Layer 2 of a small transformer language model trained on English Wikipedia (8 layers, counted from 0, width 96).
A neuron adds its activation times its output weights to the MLP's output. To switch it off is to set its activation to zero at one token and run the rest of the model.
A neuron's activation on a vector x is SiLU(weights . x + bias), where the dot is the dot product.

Input weights of the MLP neurons that the questions are about. A number n stands for (n - 128) times 0.0046.
n18 (bias -0.017): 103, 130, 141, 130, 95, 83, 117, 132, 145, 163, 117, 184, 127, 110, 206, 148, 120, 80, 47, 129, 120, 75, 200, 74, 108, 120, 101, 94, 171, 104, 115, 116, 123, 82, 128, 82, 123, 147, 121, 162, 168, 79, 98, 72, 139, 94, 139, 75, 95, 98, 130, 119, 143, 119, 166, 185, 78, 156, 135, 118, 90, 134, 118, 149, 138, 144, 161, 89, 142, 157, 148, 130, 133, 147, 108, 169, 136, 104, 145, 90, 164, 126, 94, 136, 114, 155, 129, 129, 169, 164, 95, 122, 139, 152, 92, 161
n59 (bias -0.032): 139, 145, 118, 148, 119, 122, 98, 151, 135, 140, 127, 121, 110, 169, 119, 105, 94, 131, 102, 127, 133, 109, 108, 125, 151, 108, 126, 160, 78, 105, 110, 127, 123, 99, 91, 141, 130, 152, 129, 131, 116, 115, 129, 123, 111, 117, 121, 181, 147, 95, 128, 118, 132, 117, 122, 134, 126, 152, 129, 148, 118, 131, 105, 126, 141, 133, 129, 138, 91, 138, 131, 98, 156, 153, 155, 122, 119, 119, 103, 139, 147, 104, 126, 174, 154, 122, 137, 130, 136, 139, 127, 148, 141, 84, 119, 143
n98 (bias -0.045): 107, 106, 71, 69, 97, 214, 162, 143, 147, 132, 91, 146, 39, 105, 77, 94, 93, 100, 179, 182, 39, 116, 183, 17, 188, 153, 142, 111, 124, 128, 173, 132, 113, 137, 105, 58, 163, 174, 110, 55, 95, 146, 183, 188, 139, 168, 156, 171, 113, 184, 140, 113, 123, 82, 61, 155, 179, 52, 160, 193, 197, 156, 205, 115, 120, 125, 173, 185, 83, 171, 169, 145, 15, 114, 137, 245, 199, 131, 91, 177, 142, 118, 77, 232, 158, 132, 166, 120, 99, 198, 66, 53, 159, 90, 125, 152
n119 (bias -0.031): 111, 111, 124, 116, 149, 141, 87, 152, 116, 127, 159, 122, 180, 108, 130, 121, 85, 119, 144, 130, 153, 147, 120, 76, 132, 91, 121, 160, 163, 133, 167, 140, 135, 163, 109, 101, 122, 184, 77, 147, 192, 112, 80, 158, 179, 32, 163, 178, 105, 86, 98, 102, 140, 108, 124, 174, 168, 131, 162, 103, 118, 124, 72, 135, 146, 146, 116, 106, 89, 141, 184, 68, 70, 114, 121, 93, 123, 194, 120, 126, 154, 122, 96, 141, 170, 167, 169, 168, 173, 101, 147, 164, 82, 166, 107, 167
n132 (bias -0.060): 132, 145, 113, 25, 90, 143, 187, 122, 89, 136, 164, 150, 83, 96, 93, 88, 155, 87, 208, 126, 86, 115, 140, 92, 145, 127, 96, 92, 122, 188, 47, 91, 97, 163, 130, 76, 231, 121, 100, 121, 147, 176, 62, 143, 133, 189, 106, 117, 127, 209, 173, 114, 109, 78, 8, 205, 96, 64, 177, 183, 153, 140, 125, 94, 63, 139, 160, 98, 120, 107, 142, 128, 86, 104, 134, 169, 138, 121, 138, 141, 134, 109, 103, 101, 201, 124, 122, 142, 139, 133, 98, 103, 147, 107, 62, 149
n173 (bias -0.033): 123, 95, 137, 143, 143, 72, 125, 108, 110, 162, 159, 70, 128, 92, 133, 101, 21, 192, 109, 141, 159, 133, 132, 117, 202, 142, 113, 169, 68, 116, 72, 124, 91, 127, 113, 135, 131, 166, 148, 155, 119, 111, 95, 140, 98, 120, 196, 141, 155, 105, 126, 125, 133, 119, 63, 73, 120, 87, 171, 102, 114, 186, 138, 129, 107, 102, 152, 175, 145, 150, 141, 102, 128, 151, 210, 150, 142, 157, 112, 122, 150, 159, 132, 139, 132, 154, 188, 118, 116, 188, 108, 103, 118, 124, 67, 174

Output weights of the MLP neurons that the questions are about. A number n stands for (n - 128) times 0.0029.
n18: 136, 128, 173, 136, 102, 86, 125, 109, 134, 125, 109, 109, 159, 151, 76, 173, 170, 144, 196, 103, 119, 159, 110, 166, 122, 146, 140, 163, 140, 81, 159, 106, 137, 137, 133, 129, 194, 151, 80, 141, 78, 181, 114, 148, 162, 135, 71, 113, 108, 145, 108, 136, 120, 100, 120, 131, 108, 75, 105, 153, 103, 104, 97, 144, 133, 113, 108, 173, 103, 88, 80, 121, 180, 127, 126, 137, 146, 121, 136, 96, 147, 70, 118, 126, 156, 129, 98, 64, 114, 163, 172, 105, 149, 133, 177, 101
n59: 146, 169, 162, 141, 148, 165, 199, 124, 121, 114, 142, 103, 99, 106, 133, 127, 158, 141, 132, 153, 142, 104, 141, 153, 162, 116, 123, 115, 147, 118, 84, 121, 135, 157, 160, 143, 135, 121, 145, 136, 131, 140, 152, 115, 150, 104, 151, 114, 97, 97, 121, 131, 148, 117, 124, 102, 134, 163, 136, 125, 113, 98, 108, 107, 132, 114, 97, 118, 130, 91, 114, 122, 106, 107, 116, 147, 100, 105, 146, 129, 169, 135, 176, 123, 160, 142, 116, 113, 123, 129, 158, 134, 133, 136, 129, 117
n98: 135, 104, 107, 173, 86, 85, 139, 132, 177, 67, 169, 96, 113, 139, 137, 74, 115, 205, 166, 161, 194, 153, 100, 86, 100, 71, 116, 164, 146, 189, 96, 178, 89, 121, 62, 181, 190, 200, 134, 193, 128, 143, 101, 163, 139, 107, 53, 131, 123, 98, 170, 114, 125, 164, 135, 33, 48, 120, 136, 122, 134, 174, 146, 164, 143, 168, 179, 61, 6, 151, 137, 127, 85, 82, 142, 185, 151, 44, 88, 101, 115, 141, 175, 86, 197, 117, 122, 23, 122, 188, 104, 111, 137, 107, 60, 186
n119: 198, 124, 155, 120, 99, 128, 157, 116, 114, 92, 149, 141, 87, 157, 123, 121, 121, 122, 173, 112, 150, 141, 78, 145, 75, 133, 88, 113, 168, 150, 146, 141, 148, 138, 96, 120, 60, 147, 90, 153, 135, 149, 141, 141, 82, 176, 129, 125, 105, 161, 198, 109, 116, 135, 163, 111, 106, 128, 131, 120, 82, 173, 162, 190, 163, 115, 152, 174, 149, 78, 122, 131, 109, 90, 163, 111, 160, 113, 92, 84, 136, 99, 169, 132, 152, 97, 114, 135, 80, 117, 174, 100, 143, 27, 148, 154
n132: 178, 169, 124, 163, 121, 116, 112, 134, 110, 153, 156, 108, 159, 87, 184, 68, 169, 201, 160, 129, 148, 108, 164, 100, 106, 76, 116, 175, 53, 195, 64, 158, 102, 149, 105, 170, 100, 173, 133, 223, 74, 163, 157, 155, 77, 145, 77, 212, 96, 128, 191, 80, 144, 95, 175, 93, 90, 151, 121, 128, 170, 137, 91, 150, 104, 99, 128, 85, 87, 135, 143, 168, 83, 167, 166, 114, 84, 85, 90, 162, 150, 164, 153, 171, 226, 131, 79, 47, 136, 93, 154, 157, 129, 132, 124, 99
n173: 157, 120, 83, 155, 166, 146, 139, 67, 151, 98, 136, 152, 126, 126, 137, 97, 162, 114, 95, 100, 158, 129, 160, 166, 53, 109, 163, 76, 218, 101, 147, 117, 137, 125, 132, 128, 79, 180, 141, 107, 140, 132, 129, 150, 175, 57, 67, 102, 150, 142, 117, 100, 44, 154, 206, 117, 63, 140, 93, 106, 116, 120, 151, 143, 190, 148, 161, 91, 171, 147, 105, 122, 136, 75, 59, 108, 148, 94, 113, 172, 135, 167, 145, 62, 134, 142, 144, 129, 145, 55, 127, 124, 163, 129, 182, 111

Each question names a token from some text and the token that comes next. It shows the vector x that enters the MLP there. A number n stands for (n - 128) times 0.045.

Then comes g, the gradient of the next token's log-probability with respect to the MLP's output, scaled to length 1. A neuron's effect is roughly proportional to its activation times (output weights . g). A number n stands for (n - 128) times 0.0042.

" the", then " Officer"
x: 128, 112, 135, 129, 138, 130, 67, 108, 122, 108, 126, 110, 133, 144, 146, 152, 136, 115, 126, 121, 130, 118, 124, 125, 128, 124, 135, 121, 112, 136, 133, 126, 134, 131, 101, 123, 140, 116, 142, 123, 123, 130, 101, 126, 130, 134, 145, 111, 102, 132, 128, 35, 128, 132, 116, 125, 146, 126, 151, 109, 113, 112, 112, 135, 101, 125, 130, 126, 108, 128, 54, 137, 114, 135, 136, 118, 126, 119, 136, 123, 12, 134, 141, 139, 124, 107, 134, 112, 105, 154, 113, 118, 105, 123, 129, 66
g: 125, 103, 119, 158, 174, 141, 141, 141, 112, 136, 164, 122, 142, 135, 145, 140, 73, 137, 134, 136, 101, 128, 100, 58, 112, 148, 95, 123, 119, 116, 113, 123, 130, 158, 167, 124, 151, 134, 122, 147, 99, 120, 121, 140, 122, 138, 144, 131, 109, 120, 133, 154, 111, 121, 144, 87, 139, 98, 149, 111, 160, 107, 99, 86, 126, 94, 110, 96, 129, 157, 197, 123, 108, 163, 116, 102, 124, 151, 119, 157, 117, 183, 128, 149, 151, 123, 131, 99, 175, 179, 138, 122, 158, 123, 158, 117
Switching off which neuron hurts the next token most? n119

" line", then " of"
x: 121, 159, 127, 125, 152, 120, 69, 131, 114, 116, 132, 129, 113, 125, 127, 157, 146, 120, 112, 118, 125, 137, 136, 142, 138, 148, 134, 131, 102, 115, 114, 108, 149, 139, 103, 133, 125, 113, 138, 131, 123, 116, 128, 116, 107, 116, 148, 142, 129, 127, 132, 19, 154, 145, 117, 141, 121, 134, 161, 130, 120, 112, 122, 137, 123, 150, 112, 122, 134, 117, 45, 128, 132, 194, 124, 129, 117, 136, 118, 118, 43, 137, 124, 135, 130, 117, 103, 111, 107, 115, 117, 130, 116, 116, 127, 88
g: 133, 113, 108, 124, 154, 126, 82, 118, 171, 69, 95, 107, 112, 132, 155, 89, 135, 116, 156, 142, 117, 136, 142, 144, 150, 124, 85, 139, 153, 125, 115, 110, 157, 114, 94, 148, 143, 121, 95, 134, 144, 120, 110, 117, 115, 102, 160, 109, 115, 70, 138, 85, 99, 100, 107, 87, 128, 124, 144, 103, 160, 129, 123, 89, 92, 125, 113, 149, 132, 92, 104, 132, 123, 103, 157, 148, 136, 144, 139, 128, 179, 108, 178, 134, 111, 128, 131, 137, 100, 130, 126, 154, 81, 161, 150, 91
Switching off which neuron hurts the next token most? n59

"s", then " part"
x: 123, 114, 114, 119, 141, 129, 64, 120, 133, 117, 118, 123, 123, 137, 142, 152, 135, 124, 120, 133, 123, 129, 128, 133, 130, 133, 116, 115, 111, 127, 127, 120, 139, 124, 95, 125, 125, 114, 144, 126, 115, 141, 121, 132, 123, 133, 134, 133, 101, 123, 140, 27, 161, 136, 114, 135, 139, 123, 141, 105, 132, 128, 121, 120, 108, 138, 133, 141, 117, 131, 53, 139, 112, 183, 131, 129, 136, 126, 121, 129, 20, 131, 150, 137, 125, 120, 122, 115, 91, 148, 110, 111, 111, 118, 130, 90
g: 100, 150, 131, 114, 181, 121, 152, 131, 87, 169, 145, 133, 120, 142, 125, 151, 136, 137, 128, 128, 119, 106, 100, 115, 112, 119, 130, 105, 71, 137, 126, 92, 105, 159, 132, 152, 138, 135, 147, 116, 149, 127, 125, 129, 96, 118, 111, 159, 108, 138, 116, 136, 118, 80, 152, 106, 85, 148, 122, 142, 161, 136, 125, 101, 142, 106, 117, 152, 169, 60, 167, 128, 146, 171, 148, 183, 146, 169, 151, 153, 102, 130, 156, 130, 120, 97, 128, 104, 167, 141, 100, 165, 114, 157, 140, 117
Which neuron, switched off, raises the next token's probability most? n98

" the", then " crossing"
x: 125, 117, 131, 128, 138, 130, 64, 108, 125, 108, 129, 111, 133, 142, 146, 153, 126, 117, 118, 119, 129, 121, 128, 135, 123, 124, 134, 113, 110, 135, 133, 122, 138, 132, 97, 121, 137, 117, 139, 123, 121, 127, 105, 124, 125, 139, 141, 116, 104, 126, 129, 36, 129, 140, 121, 127, 145, 127, 151, 105, 116, 117, 120, 138, 96, 129, 136, 130, 111, 125, 60, 131, 114, 140, 137, 114, 133, 119, 137, 114, 9, 131, 140, 138, 124, 112, 134, 119, 99, 152, 108, 117, 103, 130, 117, 74
g: 126, 121, 124, 114, 160, 103, 117, 118, 121, 157, 130, 135, 99, 143, 94, 84, 142, 128, 134, 134, 109, 175, 150, 95, 148, 152, 78, 95, 128, 145, 128, 100, 122, 132, 102, 122, 155, 103, 169, 96, 133, 77, 149, 151, 103, 126, 122, 115, 146, 144, 129, 94, 118, 143, 146, 108, 142, 128, 188, 145, 114, 142, 198, 136, 137, 136, 104, 96, 105, 154, 136, 100, 106, 110, 123, 153, 123, 122, 84, 141, 125, 128, 162, 139, 136, 136, 106, 127, 93, 118, 88, 168, 117, 69, 143, 146
Switching off which neuron hurts the next token most? n18

"tar", then " pla"
x: 125, 127, 119, 120, 128, 136, 61, 143, 114, 96, 135, 120, 125, 153, 121, 133, 137, 118, 104, 159, 125, 130, 112, 140, 143, 142, 122, 117, 114, 117, 126, 116, 153, 111, 101, 127, 130, 111, 133, 139, 132, 123, 136, 108, 108, 129, 112, 124, 125, 147, 137, 32, 160, 134, 118, 133, 135, 138, 132, 118, 125, 116, 116, 114, 121, 134, 143, 125, 118, 154, 38, 135, 136, 205, 135, 98, 109, 139, 110, 108, 59, 113, 121, 137, 125, 133, 129, 114, 104, 134, 126, 105, 116, 147, 131, 74
g: 107, 169, 104, 136, 113, 69, 99, 123, 109, 165, 129, 140, 137, 149, 96, 122, 138, 151, 101, 132, 155, 156, 105, 142, 106, 109, 153, 147, 95, 113, 96, 126, 109, 194, 161, 101, 104, 130, 102, 156, 152, 160, 149, 163, 130, 134, 159, 121, 114, 136, 107, 162, 130, 111, 159, 148, 137, 148, 137, 144, 129, 121, 172, 166, 110, 153, 117, 134, 128, 151, 130, 124, 132, 118, 114, 171, 201, 158, 99, 143, 96, 125, 81, 134, 122, 134, 99, 153, 129, 129, 133, 138, 111, 147, 154, 138
Which neuron, switched off, raises the next token's probability most? n59

" is", then " a"
x: 118, 122, 140, 122, 142, 131, 63, 136, 108, 94, 131, 128, 111, 129, 133, 153, 145, 120, 120, 154, 116, 115, 133, 117, 124, 138, 125, 134, 109, 132, 119, 111, 151, 137, 97, 122, 133, 121, 146, 128, 121, 111, 115, 135, 99, 137, 138, 115, 109, 129, 126, 19, 133, 135, 113, 103, 113, 114, 139, 143, 117, 108, 133, 105, 108, 128, 131, 146, 126, 102, 77, 143, 134, 153, 127, 144, 123, 144, 126, 126, 18, 125, 128, 136, 121, 132, 127, 108, 99, 129, 112, 113, 125, 122, 115, 104
g: 74, 113, 140, 144, 140, 123, 181, 117, 121, 125, 76, 94, 167, 109, 156, 142, 123, 150, 147, 130, 148, 143, 150, 102, 120, 150, 140, 155, 85, 166, 141, 117, 138, 154, 154, 140, 143, 134, 153, 110, 136, 174, 110, 150, 149, 90, 125, 154, 138, 127, 127, 142, 153, 102, 108, 108, 66, 113, 120, 134, 110, 95, 137, 146, 151, 114, 151, 107, 134, 87, 144, 100, 125, 152, 122, 128, 141, 170, 98, 102, 119, 143, 174, 107, 121, 99, 146, 98, 131, 145, 152, 162, 93, 169, 108, 130
Switching off which neuron hurts the next token most? n98

" to", then " secure"
x: 140, 116, 134, 132, 121, 136, 68, 122, 135, 108, 134, 125, 112, 131, 142, 135, 139, 119, 107, 131, 118, 122, 120, 135, 138, 158, 138, 111, 98, 125, 118, 130, 128, 138, 101, 151, 136, 118, 159, 114, 124, 128, 128, 134, 141, 145, 140, 123, 106, 131, 131, 27, 140, 134, 115, 113, 136, 111, 163, 143, 124, 103, 128, 127, 120, 110, 136, 137, 115, 112, 57, 126, 94, 147, 126, 129, 130, 142, 110, 130, 23, 154, 130, 138, 121, 135, 121, 124, 106, 131, 105, 115, 138, 116, 124, 73
g: 135, 138, 77, 127, 111, 111, 94, 139, 127, 79, 127, 118, 100, 159, 100, 128, 132, 123, 113, 161, 127, 116, 115, 150, 110, 149, 121, 126, 132, 127, 136, 136, 114, 128, 86, 157, 113, 99, 134, 137, 169, 116, 136, 110, 105, 120, 159, 117, 118, 118, 124, 74, 123, 125, 148, 151, 84, 151, 119, 97, 134, 112, 142, 111, 137, 150, 121, 73, 154, 106, 92, 88, 140, 131, 144, 142, 127, 136, 128, 114, 216, 133, 100, 149, 133, 105, 112, 78, 123, 157, 93, 92, 88, 151, 107, 103
Switching off which neuron hurts the next token most? n98

"ensive", then " operations"
x: 137, 106, 132, 125, 143, 146, 49, 120, 118, 120, 139, 131, 124, 158, 129, 144, 143, 101, 112, 136, 132, 133, 117, 130, 124, 137, 128, 130, 113, 129, 139, 115, 144, 136, 102, 131, 133, 118, 155, 131, 126, 115, 122, 117, 128, 125, 123, 110, 105, 128, 143, 32, 156, 122, 113, 118, 141, 115, 146, 121, 133, 117, 123, 136, 110, 119, 114, 121, 123, 128, 49, 149, 139, 177, 123, 118, 115, 143, 133, 138, 28, 133, 146, 139, 125, 106, 122, 138, 106, 142, 113, 132, 108, 120, 128, 89
g: 105, 96, 133, 115, 99, 122, 148, 138, 144, 178, 134, 116, 159, 104, 147, 141, 107, 161, 125, 110, 129, 150, 153, 125, 115, 113, 176, 97, 157, 126, 122, 158, 172, 179, 136, 146, 155, 108, 105, 81, 86, 158, 170, 164, 140, 154, 131, 122, 145, 173, 119, 128, 152, 119, 121, 114, 134, 97, 145, 131, 126, 121, 128, 115, 99, 91, 101, 127, 146, 170, 138, 141, 125, 129, 104, 101, 105, 91, 105, 133, 103, 189, 161, 105, 106, 159, 132, 113, 132, 169, 143, 160, 123, 142, 117, 130
Switching off which neuron hurts the next token most? n119

" anti", then "ci"
x: 120, 120, 153, 103, 118, 116, 66, 102, 141, 105, 149, 122, 161, 137, 145, 160, 144, 102, 138, 129, 146, 116, 129, 134, 125, 151, 131, 129, 104, 135, 129, 104, 153, 135, 93, 137, 134, 123, 144, 130, 138, 151, 117, 115, 132, 131, 140, 113, 106, 136, 133, 37, 146, 129, 113, 126, 124, 134, 146, 135, 125, 107, 116, 122, 112, 123, 128, 114, 115, 115, 70, 118, 126, 187, 127, 139, 122, 134, 134, 96, 41, 119, 153, 121, 110, 98, 137, 131, 112, 114, 113, 115, 110, 127, 128, 63
g: 104, 138, 143, 120, 86, 134, 149, 119, 167, 120, 115, 144, 162, 136, 120, 136, 98, 163, 115, 146, 108, 95, 112, 97, 134, 166, 127, 86, 108, 141, 92, 145, 138, 150, 90, 123, 148, 168, 150, 110, 109, 135, 169, 100, 154, 131, 135, 101, 174, 80, 164, 132, 156, 86, 118, 108, 111, 138, 119, 144, 105, 121, 129, 93, 149, 95, 161, 140, 127, 145, 147, 76, 113, 132, 169, 155, 140, 95, 104, 127, 141, 160, 124, 114, 165, 108, 109, 118, 149, 169, 91, 134, 104, 110, 139, 139
Switching off which neuron hurts the next token most? n173

"t", then " Ber"
x: 133, 130, 116, 127, 142, 127, 59, 119, 128, 110, 125, 128, 138, 139, 136, 157, 129, 118, 105, 131, 141, 138, 141, 144, 138, 140, 121, 122, 112, 123, 119, 127, 139, 118, 101, 135, 116, 108, 141, 128, 121, 123, 141, 134, 123, 129, 132, 128, 116, 131, 131, 23, 167, 122, 121, 125, 118, 132, 147, 115, 128, 129, 108, 104, 118, 127, 146, 151, 124, 131, 49, 149, 125, 215, 112, 138, 121, 140, 118, 105, 50, 135, 129, 136, 123, 122, 119, 102, 104, 152, 114, 115, 122, 124, 115, 100
g: 166, 110, 164, 120, 136, 136, 115, 156, 95, 137, 95, 112, 159, 156, 199, 116, 105, 105, 126, 146, 127, 89, 127, 130, 119, 136, 150, 107, 126, 174, 115, 129, 157, 124, 116, 124, 113, 131, 150, 159, 106, 114, 134, 128, 174, 140, 127, 105, 131, 164, 128, 91, 66, 107, 125, 107, 135, 159, 149, 99, 84, 126, 105, 130, 133, 102, 90, 148, 107, 107, 136, 158, 116, 100, 130, 123, 162, 104, 101, 170, 126, 145, 148, 114, 85, 166, 151, 133, 122, 123, 119, 91, 124, 117, 136, 77
Switching off which neuron hurts the next token most? n173